Layer 9 of a small transformer language model trained on English Wikipedia (13 layers, counted from 0, width 128).
Take only the direct path to the model's output, skipping the later layers: a vector added to the residual stream pushes a token's score in proportion to its dot product with that token's output vector.

Output vectors of the tokens that the questions are about. A number n stands for n times 0.0019.
"rom": -53 -33 -88 -34 -147 204 -35 211 238 84 -33 -191 101 -57 242 0 -172 11 76 159 -15 -14 131 22 -158 -258 -16 -83 188 -55 118 -77 -178 -79 31 43 -46 -84 -94 35 143 124 -142 -78 25 -104 115 69 -267 201 -207 -156 165 -79 0 -84 -9 109 165 170 138 -79 -59 -43 74 31 -85 -89 -133 292 121 -143 47 -75 34 -113 121 -84 -273 -14 18 120 -198 42 -69 -110 12 78 -109 111 104 66 -8 -119 71 137 25 -165 22 279 177 241 -16 34 20 88 -34 146 60 30 19 328 -11 -59 -109 -38 -281 121 -119 162 -93 57 -163 -138 -152 258 147 -103
"ial": -23 -170 -45 -11 145 -30 24 86 -133 4 -57 175 125 -41 149 124 78 0 15 -16 37 25 162 90 0 111 -135 -201 74 -26 -35 -127 -264 -76 37 -146 84 98 -29 -43 45 116 -60 -153 -125 11 -19 214 -98 -187 74 276 153 -111 -77 -199 -9 -267 188 175 121 -85 -56 -50 187 61 -300 87 -329 -57 179 -62 -128 131 -201 -196 107 84 -95 -79 -175 38 -9 4 -62 -149 -8 33 -9 -184 -188 -282 31 49 -52 -214 43 317 -157 -183 134 59 -232 -105 63 145 28 -30 -104 -227 -239 -61 90 63 -382 -82 -97 69 -46 233 0 131 -18 102 -174 -59 125 -37
"pr": -37 -57 -5 152 -258 190 10 177 -243 -207 130 -138 -130 -35 136 175 140 121 -145 -27 -98 -80 -51 -11 146 12 -137 180 28 -18 -181 101 -210 -112 40 -14 143 -105 -36 -118 183 41 54 62 -268 -55 54 116 -130 -8 -99 57 57 163 -210 -126 -49 -46 229 -180 -246 105 -133 -37 -103 68 80 -106 -38 11 -140 -297 41 61 42 33 67 59 309 176 -253 156 193 -51 -103 87 36 295 -109 254 127 -144 30 145 -64 -163 -45 -46 263 -86 -17 72 16 -39 8 -29 -39 54 -263 -156 27 185 -23 -96 -202 94 225 24 -53 -72 186 257 129 7 124 -301 -16 -60
"ors": -260 -258 102 106 -68 64 131 15 -3 167 -143 -142 137 -129 215 -13 206 117 93 134 154 52 58 -72 22 -98 -163 124 -213 50 37 56 -206 166 -8 117 38 -105 130 145 113 85 99 -59 -110 -69 -61 -195 -198 -94 -220 104 -130 26 -35 69 -281 148 11 188 80 -133 -356 11 172 -3 52 -199 -15 -26 39 -166 74 74 -35 -215 -54 3 -157 -62 -108 -50 -180 128 103 -104 -64 -107 -204 69 108 46 -9 -25 -18 -81 -153 129 28 55 42 -208 -141 -4 -16 -73 -63 -216 -124 -121 140 -4 56 -126 -73 169 248 47 0 200 225 206 -180 14 263 279 20 131
"⁄": 45 -70 -13 -9 194 89 33 224 -63 -103 250 -134 -157 77 275 137 133 27 161 -228 -223 88 106 -42 72 -330 -24 -9 61 151 -37 142 -163 249 134 -4 77 -30 216 -135 207 167 83 18 156 64 -165 130 -65 -49 41 121 15 -296 -76 -196 -28 113 422 199 -66 43 93 77 289 220 -79 103 156 150 -231 -279 -189 144 19 -101 404 -190 167 194 209 153 86 -25 5 -161 145 113 -196 52 -48 -150 261 -81 221 69 -240 58 0 111 -52 -28 -24 -16 95 -263 174 -89 257 -323 164 177 405 355 155 -160 -86 107 87 178 71 307 -432 -8 101 -61 -139 320
"t": 249 -63 229 -3 -144 -59 144 139 -190 -158 114 239 35 61 42 194 136 -64 -28 -145 90 138 49 -70 244 207 117 -101 -17 35 -111 -78 -132 98 144 103 -51 139 -189 -31 -38 256 102 164 -51 -118 -59 -87 -15 -236 261 -131 190 -37 47 126 -117 -79 171 -137 -232 80 -133 0 -82 -66 125 270 -15 -32 98 -219 11 -97 -127 -104 -174 -20 -131 -88 -91 54 -32 -190 23 -91 -164 110 9 -97 149 83 -88 -46 169 158 -116 -135 195 -68 101 -59 131 21 205 -107 4 168 -97 193 -76 -33 -4 -148 161 185 324 46 13 -47 111 -86 -16 33 88 -22 51 48
"inc": -25 -33 21 3 273 -11 164 -18 -79 -188 -91 -62 169 168 273 171 174 -4 -116 -71 136 83 167 11 -7 -132 309 64 107 -24 109 -160 -150 34 39 -128 294 89 -91 338 141 -10 150 -140 -10 -81 95 48 -107 50 -183 33 144 -117 86 -56 -87 -107 125 58 42 149 -39 72 -176 19 -27 -163 -153 148 148 -116 7 183 34 22 -92 -27 -106 218 128 54 -32 -247 -51 -85 35 -16 31 -105 94 -86 34 -99 -76 76 110 -35 33 -206 49 18 -99 -188 -107 -294 103 25 -189 95 -251 -49 -92 -127 130 268 163 104 -34 -67 157 222 -242 -40 -98 -41 -31 -177
"ink": -88 -98 29 13 86 181 172 97 -12 -125 30 152 -3 -87 254 -19 25 -19 -92 61 169 -59 28 -13 -91 15 -142 150 -97 0 167 -93 27 62 184 100 250 -65 72 52 -176 -36 232 -75 -60 181 -143 -60 -157 -21 24 -143 -152 72 -54 -106 -36 -134 52 -31 9 90 185 -16 -142 72 21 90 -189 72 -22 -126 26 112 45 -6 -28 15 -166 177 -46 208 167 -9 11 -77 86 219 -8 -102 116 116 11 -222 260 129 202 201 -35 -38 -92 -117 128 -144 -47 36 45 22 18 -28 -331 7 -30 54 -64 -89 -175 191 -66 -181 25 -15 -20 -93 55 294 71 72
"all": -87 -149 -161 93 127 -101 185 113 -83 49 38 201 -83 11 104 -85 136 253 -34 -255 -136 -90 -53 89 -83 -153 74 -261 -6 52 -44 -127 -32 116 36 6 -43 -328 -177 -228 -25 18 122 181 57 -85 -39 27 -104 114 -175 -98 33 19 0 108 73 132 -15 29 -194 124 -144 171 178 88 117 8 97 -7 49 -151 3 -50 253 -9 -94 -25 28 69 -166 134 -157 -71 36 -222 -77 122 -111 67 -168 77 -31 -30 -221 0 -105 103 -86 203 34 -127 -128 80 -11 60 -4 -177 101 -74 18 115 38 -186 -92 16 -92 225 -8 -7 117 -8 -123 87 -113 -14 135 -65
"ony": -165 88 56 -253 98 21 -95 226 82 21 53 146 4 338 182 -84 130 89 -157 -13 -89 -5 112 109 -139 -185 -143 64 -41 -62 320 -221 -258 27 111 158 187 81 173 131 27 137 -41 -4 91 84 -29 22 -132 -181 -241 205 230 -44 -71 96 196 191 301 194 -69 450 46 -178 -84 22 162 -288 62 34 108 -240 99 -30 -147 90 170 161 -70 153 -49 32 113 -459 133 -220 23 -68 -256 164 44 4 -30 -268 16 -10 -65 -54 45 131 144 153 61 61 187 131 -81 -112 -56 117 27 199 -74 70 -345 8 116 199 10 -14 66 -126 123 141 232 100 42 229
"ire": 0 -158 82 -206 148 -63 -94 79 122 52 -199 -242 -172 146 236 -140 334 153 -146 -97 -90 26 38 29 96 -122 -139 -205 -31 27 -69 -80 10 17 198 79 100 111 156 70 124 -19 189 85 -300 49 182 86 -195 65 199 -280 313 -5 10 0 -83 224 123 198 80 -13 -324 -174 143 -14 -88 -30 230 12 47 -378 -12 18 140 -68 359 249 -148 354 57 373 153 -26 100 7 -234 94 -55 -173 30 -104 -24 -24 -70 -108 -25 113 -61 -86 -37 21 180 144 -40 157 -77 134 -155 -316 -4 120 -21 -81 115 -103 -47 99 237 -22 212 115 43 138 -68 37 136 58
"erson": -209 17 210 123 194 -84 -7 17 -163 -150 151 -159 164 -13 280 76 230 4 -91 56 -437 196 226 -47 20 -9 -44 -66 -210 212 112 -74 -196 13 45 146 91 168 141 41 -96 4 -104 -115 -88 97 157 134 -134 39 -37 -207 -105 29 191 145 10 -118 -107 342 -82 266 -117 292 26 149 -9 -466 -119 107 40 -199 46 -47 320 55 50 -141 185 -154 63 288 9 204 129 108 307 78 -91 -65 -77 128 0 154 -190 -62 29 40 -25 -148 196 102 11 -49 77 -250 -188 -230 -189 -161 -83 230 21 228 136 -4 -165 35 69 9 -104 85 -139 -103 -123 135 206 -36
" local": 32 28 126 -78 106 21 63 -61 149 -85 40 38 247 101 -21 154 107 116 164 56 -57 -28 34 192 64 -127 -127 8 18 -87 196 -8 35 34 91 119 -63 -131 48 211 -49 60 9 70 -135 0 -32 99 -173 -23 -48 22 -105 -116 29 -35 33 65 271 -156 -56 63 82 -76 166 24 94 -51 -84 -46 8 79 -47 33 -34 -41 23 105 99 14 245 91 15 124 105 66 -92 -138 -87 37 -71 12 149 -64 -17 -265 -19 201 168 -75 153 53 51 -103 75 -116 26 58 -20 135 -49 161 -80 10 -27 -64 -143 78 110 65 -47 46 -79 -35 18 -97 71 37
"ian": -177 -206 151 156 127 54 76 -42 186 -36 34 -82 -144 0 136 128 -23 51 -142 85 31 52 -23 99 -84 62 49 28 46 144 41 -171 -75 -144 -40 -193 91 217 -69 46 4 -44 157 96 -316 264 54 158 -209 118 11 165 74 137 70 -311 125 120 -139 236 193 27 72 -30 -92 -6 -36 0 -23 -199 -133 -184 157 26 0 -118 -36 -252 -17 -238 -127 -37 160 159 143 80 -109 178 14 -42 27 92 -60 -164 -133 26 -176 104 -134 -207 196 61 -53 44 126 99 106 -32 145 168 -203 42 211 205 -142 134 -171 67 57 -60 -93 8 17 211 -125 87 124 235
"ster": 217 -340 376 51 -153 87 -119 -50 -98 -39 71 77 126 180 130 175 17 -18 7 -144 -218 257 -212 87 317 -258 225 38 -116 91 -130 227 -291 0 44 -133 -6 80 181 -192 -151 245 275 -160 241 -126 48 199 -95 284 106 69 64 16 0 -17 70 -94 0 -137 -100 42 35 -120 -171 -141 141 -252 0 165 96 -201 -99 -62 79 -75 206 -21 -11 166 11 -106 -59 -45 24 -40 268 175 -197 -149 265 111 52 -180 199 -5 -68 -31 257 -61 151 18 67 106 162 58 184 -170 -84 -24 -179 315 9 89 20 83 -117 81 352 295 -35 178 -361 206 324 337 87 330
"han": -109 -88 -89 -47 56 75 -265 263 90 -180 158 -124 140 151 213 188 150 113 160 -106 108 73 52 -4 -28 140 32 -69 258 -71 164 -234 10 68 172 61 -47 85 363 -65 -177 67 -138 -316 -104 -88 75 -145 -104 -113 -212 -7 0 -19 -155 -48 74 163 -35 229 -261 -86 -95 -203 -13 25 -31 -138 -206 49 -83 -131 -21 132 -38 -83 -30 123 -159 288 -16 152 118 -52 219 133 -4 356 -295 47 -93 123 -5 -120 -25 166 -173 234 49 -47 -18 255 36 -247 -45 -109 -4 -68 225 -39 -215 218 170 154 36 167 -210 225 195 314 -12 112 -180 49 127 -29 44 -39
"S": -155 0 -81 96 -104 26 5 -75 237 89 17 83 176 -68 63 -75 97 41 -46 -27 -65 26 -46 57 -93 -150 26 113 96 -43 32 114 -129 46 38 -172 76 -50 -19 148 -127 143 -46 82 -71 149 -31 -3 21 100 -122 139 -81 -265 10 40 192 -154 -140 -175 -127 -130 92 -53 -30 -95 -29 107 27 -138 77 -222 106 77 83 -52 50 170 -66 -53 26 128 -264 -11 28 53 19 -94 130 46 52 -78 -17 -150 84 -27 -131 -131 116 -19 -83 -114 -117 24 -19 -20 -81 -220 -80 -149 207 13 27 238 23 89 -31 87 28 -32 -88 84 -246 27 8 -90 -51 85

Each question shows what one neuron of this layer's MLP adds at an activation of 1. A number n stands for n times 0.0011.

n64: 45 -31 -148 55 -59 10 -162 -70 -182 110 16 50 -90 59 -126 80 -159 141 -60 69 -97 -104 -104 47 117 62 0 -111 -41 -24 17 58 156 -65 108 102 -150 -110 111 -45 -62 -3 42 -120 -94 155 28 -119 158 -26 -117 -2 7 36 30 -53 -10 104 -141 -42 36 -127 -3 -14 -88 121 -15 -8 -131 100 -72 -74 -32 49 -12 -103 -10 -86 97 127 5 -22 -28 101 85 -25 -44 2 -60 -194 145 119 -93 -27 -82 42 -2 81 -16 43 -16 55 115 50 24 -23 124 102 89 37 96 37 -55 -22 -15 -29 -96 -182 34 78 94 45 -93 43 -95 43 -18 -114
Which of these tokens does it push up most? "han"

n423: 65 -33 -9 -2 -84 2 -7 -12 35 114 -64 -8 -2 -105 -369 -17 -2 -6 14 -153 67 50 21 -35 -36 -99 -144 -41 -64 -19 55 -49 71 -9 -9 63 -132 69 -153 -167 24 -36 -80 -131 30 -70 72 11 -16 -61 80 59 9 -52 107 -35 6 -6 27 36 34 103 -56 122 77 60 51 -42 -2 -102 82 132 126 -58 33 159 -43 -4 -7 14 -66 -76 128 -67 -25 -4 10 -187 -74 -86 -67 51 -213 17 126 -20 -17 -21 45 7 -35 -128 -62 4 19 31 15 16 14 28 -17 -98 -44 63 26 -49 51 -170 63 56 -11 2 59 -13 -48 33 -51 122
Pushed down most: "han"

n256: 256 -3 64 -117 96 6 99 41 -38 -43 32 -3 -65 38 143 107 74 158 112 92 -59 60 -27 78 13 50 -46 71 -134 -157 -13 -11 10 39 -162 152 33 119 -134 50 -60 42 0 -138 8 -43 8 -123 33 -26 -146 -47 76 -99 43 -17 84 36 26 -77 -14 -70 244 -190 39 -181 -89 -14 -85 5 -157 -115 61 -59 -114 144 -128 29 22 67 3 -22 85 -63 54 17 36 5 80 -17 -102 -128 -86 35 95 -36 -62 -80 -53 -156 -66 -86 59 -25 10 103 -38 -51 -187 -65 -90 134 -98 -3 -41 -24 -116 83 44 -86 -241 37 134 55 120 115 -173 44
Pushed down most: "all"

n73: -50 -98 51 183 6 174 53 -120 -94 -102 78 -5 -23 -50 107 -43 -8 20 -21 -40 65 -69 -62 68 -44 113 19 94 43 77 39 64 39 -159 -68 10 140 100 17 59 -43 -88 25 142 3 15 44 65 294 -112 -134 -166 -45 39 -102 0 52 50 164 120 -8 -58 -85 67 94 -87 -219 -30 -6 -43 87 -199 -19 -71 61 0 -72 -90 35 -8 -78 -80 63 -27 -192 -46 -113 49 -16 62 104 -38 80 -134 40 -112 -30 -46 17 -109 -25 -64 94 19 -52 70 -114 -79 -50 55 151 -67 28 -29 -18 -5 54 170 -95 -218 -11 127 -58 -48 -5 157 231 49
Which of these tokens does it push up most? "pr"

n86: -100 -85 67 34 113 249 -134 -104 -86 124 -140 91 -171 -67 193 11 -142 57 -155 -56 114 49 14 117 66 127 -122 92 112 50 -119 77 -7 -12 17 33 17 121 24 -86 -49 -85 -156 23 -47 92 65 44 82 -27 -119 109 51 71 -16 193 48 -138 35 -33 166 35 -181 41 27 -79 96 56 68 136 -43 192 222 81 14 38 62 -52 64 27 30 80 16 -172 -41 -125 35 120 3 -110 29 61 171 119 -28 66 -182 102 74 -93 136 -26 70 20 49 29 196 -47 27 -8 -33 80 142 -51 76 100 58 219 -138 22 -153 -14 9 38 -76 71 163 41
Which of these tokens does it push up most? "ian"

n363: 39 135 -83 -49 -70 -35 -36 71 99 -210 19 -135 -49 -33 80 91 26 -7 -149 68 156 70 154 20 -135 -100 -14 0 -155 85 -123 191 -41 55 -102 40 28 0 8 29 -68 -174 -110 87 -128 -101 -35 -29 -78 -67 -30 -18 -38 22 55 -78 -212 -60 27 -100 -30 -108 58 -175 17 -133 -3 98 33 74 95 99 211 81 -42 34 46 33 64 103 -20 34 7 74 -107 92 78 28 5 39 5 153 -179 62 -67 -47 99 98 36 -66 0 -63 -10 -84 124 206 147 91 58 -64 -57 91 5 150 0 -56 70 -37 21 -143 57 -54 27 -10 -40 -15 -8 -119
Which three tokens does it push up most, strongest first? "pr", "ink", "ire"

n311: -62 5 72 0 -73 5 -55 53 44 20 66 -75 -42 -18 40 -141 52 118 109 -172 -53 106 106 -35 63 -107 81 -65 -62 70 -110 -48 -69 -45 -189 -42 -44 -74 -77 86 -62 -131 95 105 116 -40 -16 69 31 47 -152 -91 8 -3 106 180 107 -22 -39 3 -105 37 -11 5 0 -42 -148 -16 112 -5 187 -41 64 166 -39 26 -99 45 135 -93 -22 86 42 -67 107 -95 46 68 -68 -163 -97 69 -47 115 36 -218 187 39 8 42 5 -94 -156 160 -10 34 121 -173 -12 64 -57 -73 74 -47 23 -104 145 25 84 54 0 -20 24 -2 -106 77 37 58
Which three tokens does it push up most, strongest first? "all", "erson", "ster"

n371: -41 -11 14 -131 142 -177 21 -46 34 79 -5 5 -25 81 -99 7 -41 7 -23 17 13 -5 176 22 -279 -2 -38 86 126 130 -22 55 6 -99 -92 -168 -38 -74 -16 49 -34 -37 -5 -107 -55 57 -59 -161 47 -12 119 80 71 27 77 -65 66 -38 5 -54 -46 -7 137 -2 -101 74 -191 -29 -25 143 34 19 -12 129 -96 -134 -24 -15 116 146 32 -65 -85 67 77 86 -49 -108 -122 175 -33 11 -19 23 28 26 -79 -243 -103 -53 -24 239 -18 0 -22 179 64 93 15 -61 50 90 101 -3 95 76 -45 -66 -157 64 -95 -25 8 12 -47 71 121 37
Pushed down most: "t"

n23: 34 -103 56 13 -77 -3 61 -35 35 42 43 87 20 50 126 3 -18 33 -12 62 -106 -45 -88 -15 84 171 14 50 -84 -41 -69 -69 112 -204 -112 165 -29 167 -104 -139 64 -87 -107 178 116 71 77 81 -44 -30 33 -106 47 148 -7 19 -3 44 75 122 -25 -65 -100 -8 58 13 178 35 -131 -89 144 -32 -297 122 113 46 3 -43 -92 -118 -176 -45 -53 -7 82 -116 170 -23 -24 169 -106 22 -147 21 40 165 81 135 51 122 -159 59 47 59 -62 154 24 -101 -80 -42 77 -50 20 -19 -45 -101 87 -4 3 -111 -42 76 41 -25 -17 38 22 43
Which of these tokens does it push up most? "all"

n178: 23 -66 -33 -3 91 -8 -101 94 -202 -51 -195 47 133 56 75 -32 87 34 17 -147 -98 -36 80 -71 -95 30 -46 59 -93 55 -55 92 -9 26 -69 -5 -36 20 41 -55 -34 17 58 0 45 118 -88 -11 -94 40 76 -60 5 91 125 16 46 -14 46 -111 72 -120 -16 62 -79 -123 -228 -127 -72 -116 -39 67 -36 -15 -34 -79 -24 82 34 -110 -66 -90 -41 -31 37 -183 68 5 13 -123 52 171 124 -28 139 93 196 -64 147 37 -33 88 -46 -170 145 3 -69 74 34 -41 22 0 158 -31 66 144 -120 189 53 199 33 20 35 -163 -78 -69 -58 31
Which of these tokens does it push up most? "ster"

n364: 31 48 -16 5 104 54 10 -53 -168 -56 7 -45 -135 38 68 -103 -95 -122 -29 -149 -100 -72 63 12 115 -114 27 -35 53 -15 32 -82 -103 34 -38 -104 -85 69 -58 -65 -153 -28 187 84 18 20 -59 26 137 171 -105 -91 -117 -94 31 -31 -102 -43 83 70 11 34 -116 42 57 -90 37 85 -56 153 -27 10 9 -3 37 29 43 47 -187 -10 164 -26 -5 62 -165 100 -102 143 -34 123 -23 32 -105 207 72 47 145 -126 -14 -16 65 -29 20 29 -107 66 54 -114 -56 168 75 -34 93 -15 112 -48 -100 95 -101 -32 -54 185 -118 143 104 25 13 13
Pushed down most: "ony"

n552: 29 52 65 83 -124 -30 22 78 115 -24 31 38 -9 -72 -150 19 -129 25 38 114 -122 -51 81 97 7 45 25 -38 19 -2 -38 -57 53 -2 104 124 10 -161 41 -98 24 -137 11 10 -14 -22 -53 100 -11 54 -145 -64 183 33 9 37 -178 11 -42 100 -38 -35 -92 -42 16 -21 82 -7 18 37 -69 -14 34 12 -46 -205 71 -134 115 83 -23 49 21 -27 3 -5 9 24 -81 -96 18 179 -249 128 2 0 107 161 32 -42 82 66 113 163 -98 92 -107 68 32 169 -80 51 -8 -51 14 126 2 -369 98 12 0 -95 -129 35 36 -14 -67 -109
Which of these tokens does it push up most? "rom"

n473: 89 42 -3 -208 -163 34 -3 -3 -95 35 0 -131 26 -69 -75 152 -95 61 186 10 -44 -143 -26 72 84 39 74 -183 80 -289 68 79 -43 -3 -83 0 -118 -37 -60 5 -19 3 -28 -182 166 6 -163 -42 8 -109 6 24 -75 -53 35 49 171 -86 5 23 -37 -54 64 -23 18 -58 -41 -78 137 -47 127 -116 86 11 8 -85 8 -52 -50 -5 -59 -60 54 23 42 118 -15 37 0 -33 76 -58 -45 -16 210 -60 -75 -32 -55 91 -77 -27 3 71 328 77 -19 -22 -79 19 -99 122 0 -54 -97 -206 34 73 56 108 102 -165 -76 202 0 59 -72 94
Which of these tokens does it push up most? "ster"

n293: 58 -17 0 -11 80 -20 53 83 31 74 43 91 -45 -55 196 -95 61 -160 156 -101 -176 94 94 87 -13 64 -23 -46 -90 161 -8 -24 -141 84 276 -8 118 3 -103 -31 6 -21 -5 -300 57 102 26 3 168 -183 55 -100 82 40 134 -31 -22 -28 13 17 -49 126 14 -27 24 38 -79 40 -283 5 47 83 -153 33 -58 -25 -86 59 65 123 -50 -86 -29 61 -46 -56 193 11 -6 56 164 -25 166 44 55 -169 24 147 12 -144 -129 -31 -71 -160 37 -3 -102 -23 -44 82 -11 69 12 -41 -11 -208 -70 -75 -67 82 -126 -69 -20 98 96 -71 62 -17
Which two tokens does it push up most, strongest first? "ial", "erson"

n182: 79 -45 -236 -66 97 -26 -88 72 -50 -5 -67 114 8 213 148 -94 -104 -49 206 -23 56 57 -64 34 -169 190 31 -57 72 -43 -42 93 -66 -25 8 -31 103 151 105 6 11 166 33 -49 210 -49 -11 0 -41 118 -149 55 81 -14 110 -11 -65 -84 -114 135 23 -109 -45 214 16 -10 -189 31 112 16 -72 -61 -103 -135 55 -33 122 -56 171 28 -3 -104 -60 -15 6 -159 52 -53 -33 -14 -12 173 -160 33 180 22 -86 50 94 34 35 -108 -30 19 -3 -17 -109 6 -152 -100 -42 -11 43 -55 -87 -43 66 -4 167 -133 14 -65 83 115 -37 86 62 -97
Pushed down most: " local"

n587: 194 -28 37 -70 -49 119 8 -115 -90 168 -93 -12 -93 44 8 131 50 5 -58 49 -46 10 -70 17 -19 36 -81 -54 35 -48 -17 19 -30 20 -35 89 32 -39 16 -23 60 -22 49 -64 87 -64 -129 51 242 -22 44 120 5 -29 -7 23 25 40 71 -115 -65 19 -87 287 12 116 -76 18 202 -141 -152 33 -82 -61 -31 0 47 -138 120 -9 -100 -25 66 30 -54 -178 -26 83 -18 -18 -189 -84 -67 -49 -50 25 40 -60 38 94 13 -5 -71 -96 21 10 2 69 -70 160 53 28 -201 -75 -77 7 -34 -92 -176 -69 72 112 135 24 116 26 -77 -119
Pushed down most: "han"

n504: -85 -112 -6 27 63 26 66 -90 72 -76 35 -42 68 -68 -72 68 38 163 15 -51 36 8 -64 -214 -148 -111 -54 -46 -194 -80 -11 0 -10 211 14 -13 -25 116 169 102 63 -78 -134 30 16 -214 3 -8 -141 -150 103 -11 32 6 -79 116 -154 161 -107 -80 -9 151 51 -45 26 168 73 -84 -35 71 26 -8 -133 -32 -21 -106 196 66 -73 -29 -149 -77 -60 71 -3 -33 3 -185 -41 0 35 -14 74 -87 66 -151 18 -24 -71 199 -87 -138 -62 120 -17 48 -36 85 -21 -57 -21 41 67 -5 -11 70 236 -31 240 -112 -27 65 -31 121 53 -58 -93 -92
Pushed down most: "ian"

n577: 40 -60 -26 -64 252 -92 -43 -18 -86 0 -139 -121 48 -103 41 -13 67 -5 -139 52 79 134 62 -81 101 108 -106 -97 -15 -127 -54 -29 55 -51 13 -10 -27 -11 -91 78 88 21 23 53 -55 21 -8 22 89 59 3 -148 74 -55 -27 51 -32 -127 -13 182 -53 51 49 -90 -5 44 22 -19 12 -49 15 40 -183 -13 53 54 -64 8 129 -38 48 121 73 74 -119 -169 0 -73 40 87 -114 -109 269 -69 160 -46 15 -133 -84 -66 -51 -30 -163 173 128 41 216 -69 -73 42 -49 64 -42 -86 207 196 109 111 225 140 -45 10 -70 -138 -59 46 107 -14
Which three tokens does it push up most, strongest first? "inc", "ire", "erson"

n579: -127 112 11 65 73 -84 -39 -22 10 21 -130 90 166 159 0 -17 52 -32 12 -95 93 -81 164 27 -90 -108 -76 165 -88 91 141 111 -79 3 118 142 28 -51 17 10 -94 -89 29 -64 61 90 -5 -162 -90 -105 -122 -110 131 49 102 5 69 -114 -69 -35 -143 -91 51 -3 -17 94 -145 112 -154 84 34 112 31 -84 -79 63 19 -75 -24 -17 -79 -39 -42 26 -16 -188 44 -73 128 -118 47 82 78 -23 -65 -193 47 110 -64 27 41 176 33 -32 -60 13 -3 51 159 -110 -85 49 -16 119 -59 46 -23 236 18 -12 59 30 154 22 57 84 -50 63
Which three tokens does it push up most, strongest first? "ink", "ony", "ial"

n162: 13 -21 47 -84 8 38 -11 -39 -103 -189 -19 -134 70 -52 -89 52 52 -169 107 -66 97 102 -123 50 56 20 36 60 -74 -117 145 -33 -175 -3 -65 90 47 -5 -126 64 37 -63 57 0 -102 128 27 -13 151 -5 47 55 -65 -24 -44 45 -135 -149 -85 -38 76 127 -161 28 113 -62 -101 13 -90 -170 37 -184 -74 108 25 -256 -103 -3 -166 -67 10 -21 -136 80 -81 37 -47 -141 95 -136 122 48 -55 -36 -84 187 85 -63 -37 78 -100 -127 80 43 45 35 68 -57 -10 60 -10 108 114 -16 -86 -3 -18 21 193 117 -3 30 -14 78 41 -58 40 35
Which two tokens does it push up most, strongest first? "ors", "t"

n58: 160 -14 -49 -106 54 31 104 -59 52 -48 -57 -42 88 -102 113 -275 114 -62 91 -48 -73 -11 50 -26 -66 -113 -100 54 113 74 34 -106 36 -50 19 97 -92 27 73 124 63 -90 -80 -30 -80 103 -25 184 78 42 20 118 234 40 94 0 188 25 31 60 -159 41 -56 -103 -70 -41 -119 145 191 18 28 66 142 -113 73 -28 -3 -200 73 -193 3 -63 80 81 -68 139 80 59 101 -94 -37 -39 66 62 122 57 107 50 -35 22 -181 25 5 124 -134 89 87 14 18 -167 145 -5 23 -14 41 37 92 122 3 23 -57 34 65 -3 -7 -47 -151 -119
Which of these tokens does it push up most? "ire"

n156: 107 -255 -57 -11 -19 122 147 45 3 77 -132 26 5 -45 -29 -153 -19 -89 104 -190 -47 -5 16 41 39 114 22 158 47 -73 106 70 -149 49 50 44 56 -66 -111 -94 -88 -32 75 -113 68 48 -55 -38 77 -56 -196 97 -71 22 -35 -38 24 159 53 14 -56 63 -44 49 -79 77 65 19 89 -56 20 -12 6 -8 -92 -22 75 -3 -60 38 89 -67 -30 -72 0 -14 -83 -248 -40 -60 44 41 173 48 -80 -123 -232 17 -40 -25 169 40 -95 138 -46 -79 51 -41 -93 161 54 -147 57 -21 -21 167 67 141 120 193 172 61 -8 118 -63 -41 19 -24
Which of these tokens does it push up most? "ors"

n582: -24 -47 3 -90 -28 -8 -106 117 14 75 -225 16 -85 35 -188 62 8 41 84 -38 -17 152 -42 8 21 10 37 71 -86 42 24 -21 -102 121 46 70 -41 -24 -145 137 95 -141 130 -223 74 -118 -225 61 -29 -3 23 74 -46 76 -46 170 38 79 57 -83 3 -49 123 -128 111 -88 75 111 64 104 31 -33 141 96 -191 119 -45 -116 0 -23 -49 158 -87 40 -152 -53 -28 32 -27 -58 84 36 -86 -110 -14 -142 -75 -44 50 -69 77 -44 -29 124 -240 25 0 123 120 -38 -13 -52 83 -43 -89 -21 53 -156 -19 -78 148 99 187 36 5 176 -147 88
Which of these tokens does it push up most? "ors"

n81: -165 -143 33 -130 -183 -148 146 32 128 54 -50 -25 -7 -74 92 -94 72 49 -46 -145 159 16 -40 25 33 45 27 51 -48 -30 203 -113 -148 -8 -8 -85 72 87 188 92 -143 -43 73 44 106 -23 -148 19 -51 -77 -46 -172 -8 48 -5 99 -82 31 -74 -119 78 -118 -77 98 40 62 58 151 -6 69 141 22 46 105 49 -79 -108 45 21 -29 5 23 81 14 -48 -53 54 -13 -83 63 -42 -8 148 121 -78 -21 133 -84 84 167 -112 45 -189 68 -73 63 -31 61 -93 92 -63 -55 82 161 -54 -63 75 21 -75 35 98 114 -8 -107 9 12 0 -55
Which three tokens does it push up most, strongest first? "ors", "ink", "inc"

n192: -137 -29 -125 -10 135 -193 166 182 -72 -60 12 44 -7 -158 -157 155 15 -89 -178 -40 102 23 -5 2 32 -165 43 -111 -200 -22 62 87 -34 49 -96 5 41 35 -95 -93 41 76 -5 -63 -141 -37 -93 -105 178 69 -51 69 15 -69 -17 57 48 76 -10 -29 215 94 -37 39 22 109 73 5 -5 -22 2 -57 -181 55 112 18 3 27 78 -51 87 -174 -2 -83 -148 78 -74 92 -95 80 37 60 -138 -66 -3 -123 -41 25 -82 -57 81 64 171 109 -50 81 104 0 -17 55 74 5 14 61 -3 -160 12 -61 21 -131 28 -95 58 12 -19 -110 50 -75
Which of these tokens does it push up most? "all"

n307: -53 -21 35 83 -23 39 -88 -111 83 99 34 -12 34 -22 244 69 -95 48 20 162 46 -186 -24 69 -41 15 -53 8 -96 -51 63 -2 -88 79 -10 65 95 -15 -16 8 151 -138 -19 -161 -69 -50 3 -183 -221 43 142 63 102 -34 -12 84 154 -21 -81 -126 34 57 -147 7 48 -63 118 -26 -212 -53 -73 -26 -92 111 55 -125 -42 12 144 64 -91 154 -57 119 3 -49 -9 81 -76 61 76 -10 -15 72 -18 25 65 142 -95 -10 -120 -79 -10 153 3 -18 20 -23 -191 -104 -56 -18 88 -86 5 106 -19 -68 -32 -33 -42 -65 196 82 32 -7 -31 125
Which two tokens does it push up most, strongest first? "ors", "pr"

n340: -185 121 114 -55 -76 84 105 71 113 83 79 -192 45 -36 16 -110 -26 7 -52 68 -110 139 -33 142 -53 -139 -22 202 20 165 56 -53 -184 8 194 -3 34 -10 137 148 45 49 10 41 224 50 11 -78 -95 40 -159 3 13 -35 39 69 72 95 -60 52 -19 127 121 -51 -40 43 48 -5 -59 -8 47 -24 12 67 20 -109 -33 -46 -89 35 2 -113 -55 2 73 72 133 13 53 -85 -100 11 -106 42 31 -26 77 142 -51 -284 11 3 101 5 112 -48 -47 -22 10 -54 -13 -29 0 45 -31 -20 33 21 175 32 -86 73 -11 168 -132 167 91 8
Which of these tokens does it push up most? "erson"